Layer 8 of a small transformer language model trained on English Wikipedia (12 layers, counted from 0, width 64).
A neuron's activation on a vector x is ReLU(weights . x + bias), where the dot is the dot product.

Input weights of the MLP neurons that the questions are about. A number n stands for n times 0.01.
n10 (bias -0.017): 10 6 36 -3 18 13 32 -10 5 6 -3 -9 15 -21 5 -2 13 -2 14 50 -45 27 45 21 -12 19 2 16 6 14 -52 0 -5 -7 42 -5 -12 36 -4 -16 1 6 16 -27 -2 -34 9 -9 13 14 -13 11 -35 25 -13 -7 4 4 34 -22 18 -38 23 4
n18 (bias -0.040): 23 -7 -13 -37 2 25 -58 26 15 6 -21 -9 3 -8 -6 -17 -20 24 -10 5 28 -20 -9 28 5 14 -20 -21 -1 -9 20 -17 -31 8 42 18 7 17 2 -30 28 21 19 5 0 -35 19 -10 14 18 -9 28 6 -39 7 -4 -2 -34 -36 10 0 -54 1 4
n22 (bias -0.018): -3 19 -7 -6 -27 9 16 3 9 -31 -12 16 -22 2 -12 -18 -6 28 -22 32 23 -4 -5 4 -8 7 -27 20 8 -16 18 5 -3 41 -13 -20 -31 -26 23 18 17 12 -12 16 3 -2 3 0 32 31 3 10 -18 4 -28 1 -5 -7 -4 -11 -14 19 -25 2
n24 (bias -0.012): -27 -6 -4 -6 5 -51 16 -2 2 -15 -28 8 -39 1 5 9 -50 -13 14 21 -4 25 -4 2 4 -13 -19 -1 4 -14 -4 11 21 13 -12 -10 34 -16 11 -8 -9 -62 -28 17 -21 20 -6 -59 16 -1 -11 9 26 7 -12 -10 -2 -1 28 -40 22 -38 15 -21
n26 (bias -0.038): 28 10 -16 12 10 15 -12 4 -28 -8 13 -16 16 11 9 9 -3 -41 32 -20 21 -17 -6 10 34 -2 10 -37 5 -12 -17 -15 -38 15 3 14 -21 -22 -16 14 1 1 -31 -33 1 23 7 1 -23 -9 -33 15 4 0 14 -6 6 -23 23 -14 11 -14 -21 18
n36 (bias -0.031): 11 27 39 -13 -38 -5 49 -2 -29 4 13 10 2 5 15 1 -22 16 -1 -4 -13 -7 2 -15 28 14 -15 11 20 -2 -9 -9 -6 26 9 23 27 12 -27 -46 -10 -18 -37 -27 -10 8 -5 2 13 -20 18 -28 4 -29 -25 -15 -18 32 2 13 -4 -45 3 -24
n39 (bias -0.020): 20 29 -5 -20 -12 14 -21 43 26 -4 14 22 38 -4 0 10 -7 -21 18 25 41 -10 19 -1 -22 5 33 11 -26 -19 13 -11 -12 26 6 15 59 4 -4 -16 -34 -1 -13 6 20 -20 27 6 18 16 -11 17 28 2 29 -11 -3 -9 54 -33 14 0 4 -15
n40 (bias -0.023): 26 26 10 -6 -31 -25 7 3 -20 10 -3 16 -12 10 -4 3 23 4 -30 -18 6 13 11 -11 -4 -8 -22 -18 45 27 36 -8 13 26 25 -1 21 5 -35 -2 12 4 1 51 -6 7 9 13 3 -4 3 9 -58 23 -26 -10 4 -2 -1 -9 6 -16 -35 6
n41 (bias -0.024): 7 44 4 -28 15 14 34 -26 -42 30 4 -5 -9 -13 -28 61 -18 -3 54 -25 -9 -29 21 -13 5 4 -14 -27 23 23 3 -9 -35 12 10 6 23 -13 -25 -2 7 15 17 18 -9 8 12 15 -12 35 7 5 2 -25 2 -28 8 -21 -26 -6 26 -19 47 -32
n50 (bias -0.034): 13 -13 7 2 31 -23 8 1 -14 98 13 -4 2 25 -10 -10 -17 -14 -7 -34 28 -38 -2 -16 8 7 16 -31 9 -9 25 30 -14 9 -17 -18 -17 8 20 3 -3 -17 7 4 6 -29 -19 20 6 18 25 -7 16 17 25 4 7 8 24 -6 -37 -12 38 7
n53 (bias -0.049): 49 3 -8 -42 56 24 6 33 2 24 4 -18 6 -47 -23 15 4 -8 28 20 16 -6 6 31 13 -15 -11 21 -16 -22 3 -60 -15 -12 4 25 -8 45 -88 -23 10 13 -2 -10 -9 5 -2 15 22 -8 -13 -39 1 -34 -17 -25 -4 -9 -32 -13 13 6 -3 -27
n75 (bias 0.004): -5 14 -15 -5 28 11 15 7 -5 -16 12 1 9 -2 6 7 -17 14 21 -31 -7 -11 -14 10 8 9 -9 -15 -17 22 -18 8 10 -35 -17 9 4 9 4 -1 -6 -7 8 6 -5 -10 20 -15 9 -20 3 35 -3 13 1 -4 -4 -12 3 3 -6 -9 -5 37
n92 (bias -0.036): 11 3 19 -7 -26 50 -14 14 9 -26 -2 0 -8 41 29 20 -3 -35 -30 -18 51 46 -26 42 34 1 18 -24 -25 4 23 -13 -43 -9 -10 -38 -12 -9 11 4 -20 -48 -18 13 -45 -18 -12 -25 13 4 -7 13 11 -10 7 4 45 -27 18 24 -27 -36 13 -5
n97 (bias -0.005): -2 18 -16 -27 0 -42 10 0 13 -6 -9 4 -29 -6 18 7 26 -32 -8 -20 11 -33 -20 -18 -37 -24 1 3 4 1 11 28 5 24 -14 -35 -7 4 -11 24 -9 -10 28 -34 14 -17 -10 27 46 15 -19 -8 9 -21 14 14 26 -1 32 -7 -19 -31 35 10
n112 (bias -0.046): 36 -17 -20 -25 8 32 -21 30 -8 10 26 9 16 21 -21 2 -45 -5 62 -44 5 2 20 -4 -18 -77 25 7 -25 1 -29 17 -26 8 -27 19 -17 9 19 6 0 12 -17 -37 2 -35 -41 13 -47 -21 3 -3 7 -34 -24 31 -1 18 15 -16 17 -16 -26 -17
n113 (bias -0.008): 25 11 17 -24 26 15 12 11 17 -30 -21 9 -7 11 20 -21 6 -34 43 4 6 -6 10 -1 -8 -14 -2 4 -17 4 -25 29 -10 6 -42 4 31 -13 7 -25 4 13 1 10 -9 16 7 -8 18 9 6 -29 -3 16 -48 7 -2 -26 -38 -10 -12 -15 4 21
n114 (bias -0.036): 23 -22 17 -34 7 50 -16 -20 13 30 27 8 46 -28 -5 -3 29 -21 10 23 -24 31 -40 -12 20 -3 27 5 7 10 -19 28 31 -2 -10 -25 42 -27 -16 -8 -1 29 3 -11 19 -12 19 -13 18 4 0 -26 -31 12 31 21 -6 -39 -12 35 8 -30 -27 -45
n119 (bias -0.004): 4 -16 -23 -11 17 -16 9 -21 -26 -37 7 9 -39 -24 31 23 -15 -2 -28 31 35 -2 16 29 6 -7 -3 -34 -3 3 22 -14 -11 -5 2 8 0 7 1 -9 16 -17 -8 40 11 -3 27 20 -4 15 23 40 -33 29 29 -8 12 5 -17 11 -25 -10 32 -13
n131 (bias -0.027): -17 3 14 2 25 -13 -23 -4 -10 -13 35 15 27 4 -19 -47 -7 -10 3 9 -7 4 -17 -1 21 -18 -1 23 -11 -2 -32 39 12 -32 -1 5 32 0 -35 8 14 -6 -26 50 11 -38 -16 -17 2 -1 -17 8 26 -19 1 48 -7 -32 43 6 26 5 -60 33
n142 (bias -0.042): -35 8 1 -5 -27 -13 -6 5 -8 -16 -4 18 -34 51 -14 -6 37 -1 1 -9 18 40 9 3 2 4 -3 -17 -10 -21 23 7 -6 -7 5 -12 30 -14 11 24 -15 15 -11 8 -20 -4 11 2 43 -13 7 -5 -25 -5 4 62 20 35 12 -12 -9 -13 -26 15
n143 (bias -0.040): 29 8 50 22 26 -6 -7 -9 -26 -6 29 14 -8 -1 17 -21 12 7 19 -33 49 8 1 -14 -1 -32 -3 -29 1 43 5 11 -12 10 1 7 6 39 -13 -6 -12 -15 -25 19 -10 7 -49 -11 4 76 -13 4 -9 -11 -40 3 10 -23 -12 -21 25 -12 -3 11
n146 (bias -0.016): 19 7 -3 26 6 10 -31 14 29 1 -23 -40 11 31 4 -26 -22 7 -13 1 -4 -16 15 -8 -2 -27 22 10 18 0 -15 0 24 -10 36 -12 -3 42 -15 -28 -16 -16 -2 3 -9 -20 -7 31 34 8 -30 -4 -50 7 30 30 25 8 18 -3 36 -2 5 -23
n183 (bias -0.021): -16 34 11 7 7 23 -3 18 -13 -8 13 -9 -2 16 13 7 -11 15 19 -21 -8 16 8 -10 -8 12 3 -1 43 -19 -14 -20 -15 -16 65 38 7 -2 -30 -8 20 3 -3 11 -24 35 -3 19 -7 -34 -7 -27 9 -30 24 12 21 -9 -1 -5 -23 10 -5 24
n186 (bias -0.015): -35 10 9 -7 -11 17 -5 -44 -7 8 -14 -4 21 3 -13 -9 -17 1 4 5 -17 -3 -3 -11 -6 -24 -18 4 34 23 43 30 14 -15 -5 -5 12 -10 -11 -28 8 -14 7 -13 0 11 -3 24 3 -6 38 24 -13 24 -30 1 -5 -4 33 -37 7 -7 36 4
n198 (bias -0.025): -14 -21 15 -45 -29 9 -29 -15 -30 39 5 10 19 1 -14 20 -14 9 6 21 -16 10 -8 -7 -6 -31 -2 -33 7 -51 -37 2 -28 -4 -11 12 -2 -46 -2 -8 -6 17 -9 10 -8 2 2 47 -35 1 11 -9 -12 32 20 -16 -4 1 -29 -4 -23 8 -27 9
n203 (bias -0.008): 7 -1 -1 11 36 39 21 -23 14 10 -11 -22 50 2 26 -11 17 -50 -12 13 19 38 -3 13 -10 -38 9 -6 9 -16 9 36 0 11 0 44 -3 -16 7 23 -35 -44 -4 -1 -40 24 -15 18 -6 20 -14 1 -30 25 -10 1 -10 -29 13 -1 3 28 -6 23
n223 (bias -0.016): 21 18 -1 -21 -32 14 -5 -30 20 0 21 -3 13 -12 -15 23 41 6 -23 -15 -39 0 4 -18 28 -10 11 -28 -6 -8 15 11 -11 -4 13 8 6 18 -6 -32 -10 0 11 6 -12 -8 -18 -51 -32 8 -7 -33 -8 -3 -3 30 54 27 26 -5 2 -23 -2 0
n233 (bias -0.021): 32 -53 6 -58 -9 -13 -34 -32 -3 8 -4 3 10 -30 -13 24 3 5 3 -28 33 -21 46 17 14 3 40 -24 -8 10 14 21 -14 -25 35 9 -25 2 21 32 7 -28 2 29 14 39 -13 2 15 -1 46 12 16 2 7 4 27 -5 26 -9 4 2 5 28
n240 (bias -0.001): -29 -2 16 3 18 -16 8 7 -5 -16 -6 16 -12 -12 20 -6 -12 -7 -11 7 -28 27 11 -11 -9 19 -10 34 12 -17 -4 1 35 -12 -19 22 4 14 -21 1 -5 13 28 29 13 0 -28 14 -12 -12 -31 -28 9 3 20 5 -3 10 -1 -10 18 5 -10 10
n241 (bias -0.033): 2 39 -13 13 -31 5 -14 3 8 -3 -12 9 15 -12 6 4 24 0 -9 10 7 -27 12 5 -4 9 4 -24 23 -11 -20 16 -11 -47 -19 6 -5 -44 -21 -3 1 -19 19 7 13 -8 -21 -2 20 3 -10 12 17 16 4 -3 2 -15 20 6 16 -41 5 11
n244 (bias -0.017): -10 -10 -13 -17 -15 17 58 2 1 15 4 25 -5 2 -12 -31 -25 -22 -5 -21 -5 14 0 -6 25 -26 10 24 -10 26 6 24 7 -14 30 -2 0 16 -19 3 -20 29 14 11 16 -10 -10 3 20 38 -23 36 -11 28 -24 -12 -19 -30 23 18 3 -15 -22 -17
n246 (bias -0.009): 19 -32 -4 -6 6 -7 11 4 -2 2 29 10 -21 41 -17 8 -9 0 -21 -9 5 -6 -7 -15 16 27 -23 4 39 13 30 -29 -29 15 -4 28 -1 3 -28 2 -31 -2 -18 -7 -3 1 -29 -6 -32 61 6 -11 2 -5 5 -10 34 -4 14 -17 -31 -12 -7 2

Each question shows a token from some text and the vector x that enters the MLP there. A number n stands for n times 0.051.

"),": 39 -26 4 -3 5 29 6 -13 -11 -10 -3 38 2 11 -18 -34 5 -28 -4 12 -12 -6 -20 -23 1 57 3 2 -41 52 -4 -11 38 -4 4 26 10 -13 19 1 -7 -6 9 1 -43 -30 13 2 -4 -3 -6 2 4 26 11 -13 -30 16 -15 16 8 -1 -7 -18
Which of these neurons fires most? n114

"e": -20 21 -4 31 11 -29 21 6 -3 -11 4 30 -18 18 -21 7 -7 13 -17 4 -22 -4 9 -14 -25 32 -17 -17 -24 13 12 -54 -10 -16 -13 -13 17 32 31 19 8 31 12 4 -55 -27 -38 8 9 -12 16 17 30 3 6 5 -22 -2 -5 15 10 38 -2 -3
Which neuron fires most, and how strongly? n142, at about 1.8

" T": 1 15 -10 0 -10 -50 24 9 21 8 -1 17 -15 10 -14 -15 -4 16 -17 -13 18 -6 -11 -10 -33 30 6 14 13 40 -4 -28 31 -7 -22 3 -33 -24 22 -1 12 21 24 -11 -44 15 -18 8 -14 -37 12 -13 17 51 -7 3 -28 6 13 -15 17 -1 -3 21
Which three neurons fire most, strongest first? n240, n40, n22

" |": 1 -7 -36 -14 -26 22 3 25 25 -8 -1 47 0 31 22 -12 -3 0 -15 -12 -40 6 -11 -20 1 20 14 -2 -32 28 7 -31 -13 9 -33 19 9 -2 32 3 -19 14 -29 19 -29 -10 -15 -9 9 -19 22 -11 15 -11 36 -38 -10 -7 1 30 26 23 6 5
Which neuron fires most, and how strongly? n92, at about 2.8

" South": 18 -1 -5 30 11 -28 25 10 -6 -47 -21 8 19 7 16 -23 13 -25 9 -2 -21 -44 10 2 -24 62 -4 -12 -23 51 -17 -30 34 15 -8 5 0 -17 26 2 12 36 9 -9 -19 -4 -18 21 -8 -2 -9 10 -12 37 0 -7 -13 -18 -3 13 -13 -11 -9 8
Which of these neurons fires most? n113

" international": 26 35 -11 17 -24 -26 4 -13 18 -15 12 34 11 28 2 7 3 -4 13 -1 -26 -12 -25 -24 -32 36 -1 -41 -11 -8 -26 -15 37 -10 -16 -5 -20 -21 1 33 25 6 -13 9 -31 -34 -9 -7 -8 0 -17 24 25 10 -7 -7 -15 15 24 45 20 8 -5 19
Which two neurons fire most, strongest first? n241, n131

" Pro": 28 32 -18 13 -6 2 7 -16 -16 -19 4 27 -23 -11 -29 2 8 -8 0 -20 -37 -23 10 -20 -14 55 -19 3 -6 40 18 -30 1 1 -32 -2 -9 -28 12 -13 7 38 4 23 -34 -30 -34 16 -6 1 15 12 -9 2 -1 -6 13 10 -4 34 36 20 -2 28
Which of these neurons fires most? n41

" Ju": 11 -10 10 5 -21 -3 5 22 -10 -3 11 -4 14 -23 -10 -4 33 2 -20 -7 -21 -43 2 -27 -29 41 -15 -47 3 23 -7 -34 1 17 10 1 -21 30 10 -3 -13 14 37 -2 -31 0 -30 1 -7 7 23 -24 15 43 -6 -12 -12 19 -3 18 27 -3 3 48
Which of these neurons fires most? n223

"com": -8 30 16 12 25 -1 -19 -11 -15 6 -18 16 17 -20 -5 4 2 -15 43 -22 -5 -31 7 -33 -23 33 -23 -23 -29 40 -19 -24 -24 -2 -10 10 -14 -11 9 21 12 34 23 25 -30 31 6 -8 -9 -23 -10 -1 -23 2 11 -26 -2 24 -5 28 20 36 -10 10
Which two neurons fire most, strongest first? n41, n75

" his": 16 15 -13 21 -20 -30 4 -18 -10 -2 2 37 32 -9 -1 -4 2 0 12 7 -21 -19 -10 -19 -24 44 -28 -8 -19 38 -8 -42 19 14 -5 20 1 -5 7 -8 24 -5 -22 12 -39 -35 -12 -7 10 -8 25 22 34 29 -5 10 -33 30 12 -5 22 9 -18 -9
Which neuron fires most, and how strongly? n36, at about 2.2

" For": 19 15 -1 11 -3 -21 32 6 6 -24 7 24 -11 -5 -20 17 1 0 8 -22 -17 -24 12 -20 -16 74 -9 -16 -3 34 6 -45 17 -1 -18 -9 9 -16 16 -7 -7 10 10 5 -57 -9 -8 23 -21 10 8 -21 0 6 -10 -12 -26 -23 -3 28 29 16 31 17
Which of these neurons fires most? n41

"gra": -26 10 -28 -14 18 19 20 -22 -38 1 18 34 5 14 -5 11 11 -6 -5 -33 -53 -44 -6 -25 0 18 -19 -5 9 -5 33 -45 -4 -7 -10 9 21 25 19 25 -9 34 -12 15 -32 -15 -9 -17 -3 2 11 -4 -6 10 -4 6 -1 9 17 -20 13 39 16 34
Which two neurons fire most, strongest first? n41, n246

",": 4 -11 -15 9 -5 -3 31 -13 1 -7 -10 22 3 -6 -4 -52 -8 -15 -24 -3 9 3 -31 -16 -12 63 -1 -1 -30 38 6 2 36 -20 -2 27 -20 0 15 -14 -2 5 12 24 -40 -7 -12 6 12 4 -20 23 -13 40 11 -23 -15 27 -19 23 17 28 -5 -7
Which neuron fires most, and how strongly? n244, at about 3.4

" c": 25 31 -25 -4 -16 -25 33 13 19 -15 8 29 9 -6 -7 -8 -10 -23 -18 8 -21 -32 8 -23 -11 27 12 -6 17 40 -23 -33 14 1 -23 15 -6 0 29 -7 6 -10 16 9 -54 8 0 -8 -18 -35 -5 -33 -17 39 -1 7 -1 39 4 19 3 11 14 1
Which of these neurons fires most? n223

" the": 15 7 -24 6 -24 -12 5 -3 -13 -11 4 51 9 -5 12 -18 8 -17 -12 11 -19 -17 8 -27 4 94 15 -37 -12 25 -7 -39 33 -6 -4 42 2 -7 -3 13 -6 -4 -23 4 -31 -19 -9 6 10 -2 6 5 17 14 -8 6 -8 20 -14 5 13 -7 -5 -5
Which of these neurons fires most? n36

" Con": 35 11 -30 15 -18 3 -2 21 -7 -14 1 2 -4 -9 -30 0 29 7 -14 2 -21 -30 15 -40 -18 45 -12 -25 -23 14 -7 -41 14 -4 -10 5 1 -3 9 -20 20 24 25 11 -33 -8 -16 23 -14 11 -9 -11 -11 7 -22 -15 -9 5 8 32 47 29 29 33
Which of these neurons fires most? n41

" pa": 30 14 -36 -11 -5 -18 3 4 -11 -17 -11 37 -7 33 -12 32 11 -4 7 7 -19 -57 11 -31 -2 33 -28 17 24 21 3 -51 1 -8 -9 29 7 2 28 -8 24 -15 -6 -25 -33 -5 -14 -18 -9 6 -5 -20 16 8 5 1 -13 26 -4 15 3 20 -7 37
Which neuron fires most, and how strongly? n246, at about 3.6

"or": 20 25 1 17 7 -22 21 6 5 5 11 20 -10 7 -5 9 11 -1 -22 -9 -34 -29 -44 -45 9 36 -11 9 -15 12 -22 -20 39 -15 -7 -9 -23 -28 53 0 -24 10 -13 -1 -24 -21 -2 -17 11 0 -4 -1 26 -13 26 6 -19 17 -3 45 10 16 32 0
Which three neurons fire most, strongest first? n50, n75, n97

"s": -5 -23 -14 24 -2 -33 5 14 -13 5 -19 4 6 0 6 -16 -21 -12 11 1 -19 -1 -6 -1 -27 7 10 21 -22 47 -23 -64 7 -13 23 14 16 -11 4 -7 25 4 22 -6 -39 39 17 -16 -21 -26 -4 7 -8 4 8 -2 12 43 23 32 -2 38 -9 0
Which three neurons fire most, strongest first? n183, n240, n75

" he": -7 8 -15 36 -24 -27 3 -24 0 6 0 26 17 -11 -6 1 10 -29 -6 14 -5 -14 -20 -25 -18 42 -45 1 10 13 -4 -3 11 6 32 28 -15 -11 14 10 28 -8 -1 0 -46 -16 6 -35 12 -23 8 -7 19 45 8 -2 -46 8 16 14 5 2 -3 40
Which two neurons fire most, strongest first? n241, n24

"\n": 18 1 -25 27 -16 12 5 -7 35 -2 8 51 -7 1 -11 -16 12 -34 -8 3 -12 -26 -6 -39 -1 30 -5 17 -50 18 -11 -1 20 -8 -13 35 -25 -15 31 -17 -1 12 10 13 -64 -1 0 -10 15 -16 -6 10 5 12 -2 24 4 -6 -12 -5 6 19 8 23
Which neuron fires most, and how strongly? n113, at about 2.3

" United": 29 14 -20 7 24 7 36 -4 1 -20 2 19 -4 28 -20 -21 12 -6 -19 -13 -21 -33 21 -13 -7 62 -8 -18 -18 18 -3 -53 34 -10 -6 0 0 -27 41 -6 2 20 2 1 -30 -34 -30 22 -23 -11 -2 -17 27 8 -7 -7 -3 4 0 16 -1 30 17 9
Which neuron fires most, and how strongly? n246, at about 1.6

"S": -34 -11 -2 14 21 -18 12 16 -6 -33 -25 22 -22 5 34 -26 11 45 14 4 -14 28 -4 -25 -39 39 -17 -9 8 8 10 -64 -9 7 -11 12 1 6 -14 32 20 26 32 -19 -44 -5 -5 10 -5 -13 -8 3 -10 20 1 -13 -7 8 -5 -2 11 29 7 17
Which of these neurons fires most? n240

" M": 10 -15 -6 19 -5 -21 24 17 0 -24 -4 16 -12 -5 -8 -22 23 2 -31 -8 -21 -32 24 5 -29 46 0 8 9 17 -32 -30 31 -14 7 6 2 -2 38 14 30 12 29 -8 -51 2 -7 19 -24 -18 22 0 0 39 -16 7 -21 -17 -3 -32 12 3 6 24
Which of these neurons fires most? n10

" C": 24 16 -36 14 -16 -35 26 11 8 -13 13 4 7 -9 3 -20 4 6 -22 4 -10 -15 -15 1 -22 46 -4 -5 19 16 -6 -34 12 1 -23 -9 -13 -13 32 -8 4 6 52 -1 -47 -1 -10 26 -7 -14 12 -33 -22 34 -19 5 7 34 -12 -20 24 2 15 23
Which of these neurons fires most? n40

"o": 2 2 -6 37 10 -17 -13 -2 -29 7 -2 33 8 9 17 2 20 -17 11 -5 -20 -36 -1 -19 -20 41 -12 13 -2 29 -21 -52 -38 -15 14 13 -3 17 -11 1 -5 34 25 4 -42 11 -10 -19 -16 -15 -24 -14 22 8 7 -15 0 44 -2 28 -1 26 -13 24
Which two neurons fire most, strongest first? n183, n240

"P": -9 13 -23 30 22 -5 0 11 -13 -29 -16 35 -30 11 16 -24 -5 5 -8 5 26 -3 -11 -32 -46 16 -4 -23 17 -5 3 -31 6 -43 -35 -3 -23 1 14 4 27 11 20 -10 -25 -7 2 -1 -20 -19 21 -3 -1 59 19 -18 0 10 14 20 30 16 16 21
Which of these neurons fires most? n119

"–20": 34 -16 -6 -1 5 23 2 -26 4 -4 11 48 4 9 -25 -47 5 8 -1 -9 -34 -28 11 4 -21 8 -17 18 -20 11 -28 -12 29 -26 10 8 -16 -10 31 9 11 38 -25 -6 -26 -17 23 -2 -4 10 -1 -1 -20 39 -5 -27 -7 2 -16 18 48 20 -8 17
Which of these neurons fires most? n10

"ting": -1 5 -36 29 -1 -24 18 -31 17 -37 1 28 5 14 -15 -19 -18 -3 -13 -8 -34 -30 4 -16 -18 -8 0 15 -14 19 -35 -38 23 -1 -13 -18 -13 -11 32 13 4 -3 12 13 -19 -20 1 -4 19 4 -5 16 47 18 -5 -18 -2 41 21 19 21 8 36 26
Which of these neurons fires most? n24

"tic": -30 16 -1 18 4 -14 13 2 31 2 12 36 -23 35 -9 -6 5 22 -20 -22 -39 -17 -6 -4 -36 10 21 -7 6 16 -29 -15 4 -2 -31 -25 -9 -19 24 17 7 -15 -18 17 -17 -45 -10 -25 -24 1 4 15 28 15 42 -14 -22 30 10 8 19 20 19 25
Which three neurons fire most, strongest first? n50, n75, n24

" 0": -2 22 -18 -14 9 -1 2 40 31 -30 -24 35 -5 30 11 -32 9 1 -25 -23 -9 -33 16 2 2 26 -15 37 18 13 -36 -56 -9 -3 -13 7 -18 -16 6 28 0 19 2 -13 -27 -5 -12 7 13 -20 -10 -1 23 -5 31 -3 -25 -17 24 26 11 -6 7 8
Which of these neurons fires most? n241

" of": -2 -4 -30 21 -17 -26 20 -23 -18 -21 7 21 -4 -14 0 -10 -20 3 -31 -21 4 -31 -3 -38 -11 28 13 -2 -21 28 16 -7 34 11 -15 10 2 9 12 -7 -16 -2 -5 1 -38 -26 -21 26 23 5 -1 54 -3 21 -5 -28 5 29 10 30 29 12 32 21
Which of these neurons fires most? n119

" 2": -7 -12 15 3 8 3 21 -7 3 25 15 18 -16 -5 -5 -35 -14 5 -18 -23 -29 -40 17 4 -7 24 -11 8 1 -6 1 -39 9 -16 6 2 2 -4 23 -1 2 44 10 -14 -52 -24 -40 27 9 -22 21 -24 -2 40 4 5 -17 0 16 -4 35 -5 28 43
Which two neurons fire most, strongest first? n50, n10

" 4": -1 26 -23 -4 -7 0 -16 25 26 -24 -19 31 -12 15 -12 -38 10 1 -6 -23 -18 -46 23 0 -7 36 -14 26 21 16 -32 -54 -4 25 -4 10 1 -5 0 26 15 25 2 -18 -37 -15 -21 4 12 -9 5 -3 29 2 31 -7 -24 -10 6 29 21 -7 13 2
Which of these neurons fires most? n18

" a": 39 6 -32 -2 -34 -31 13 7 4 1 4 28 -4 6 11 -7 4 -7 -13 19 -1 -28 1 -28 -10 65 -11 -22 -11 26 -10 -34 5 12 1 34 7 -4 -20 13 22 2 -10 4 -48 -25 0 4 -10 -17 -4 -16 30 9 7 7 -14 44 1 33 4 2 -19 6
Which neuron fires most, and how strongly? n36, at about 3.2

" 1": 11 10 -19 16 -8 2 -3 22 9 -29 -3 25 -25 29 -10 -38 2 4 -10 -22 -15 -10 32 -22 -7 32 -12 23 -4 14 -32 -46 -17 3 11 28 -14 -18 12 17 8 43 -11 -20 -31 -3 -5 3 21 -15 -12 -12 17 -5 36 1 -28 -16 14 40 34 -15 15 4
Which neuron fires most, and how strongly? n183, at about 2.6

" Total": 3 26 15 23 7 -1 5 -1 21 -26 8 28 -16 1 -17 -25 3 14 -14 -39 -14 -7 -15 -29 -23 48 0 -19 -37 13 -1 -35 8 13 -18 2 -7 -29 16 23 -1 57 -28 5 -19 10 -16 -21 11 1 -8 -10 9 -14 28 3 -16 -2 31 28 19 -5 9 37
Which of these neurons fires most? n142

" D": 18 3 -25 5 -5 -23 18 40 27 -18 -6 6 -7 5 -8 -35 26 -4 -28 -11 -14 -27 12 -20 -18 29 10 -2 -7 18 -42 -25 22 0 14 8 -18 1 22 5 10 21 26 -10 -56 26 6 8 -15 -26 20 -10 27 37 7 -5 -26 -17 -11 1 21 -5 3 22
Which of these neurons fires most? n113

" are": 25 -12 -35 -1 5 -11 5 0 1 5 1 46 4 -2 6 8 -9 -34 -1 -5 -12 -22 -14 -34 -24 38 -12 8 -19 10 -2 -17 3 21 -14 29 11 -3 11 -2 -16 2 -11 15 -44 -16 2 -32 15 2 -23 -3 35 29 9 -26 -28 44 29 34 1 -5 -3 36
Which two neurons fire most, strongest first? n39, n24

" G": -5 10 -52 28 -17 -25 14 18 16 -39 10 26 2 -3 -7 -6 20 6 -25 4 -20 -15 -28 10 -3 38 -7 21 40 24 -6 -14 6 2 -10 0 -13 -18 13 -2 1 29 43 0 -36 -4 -4 -2 -2 -16 9 -14 -22 36 -35 13 -29 12 -10 -25 18 10 6 24
Which of these neurons fires most? n22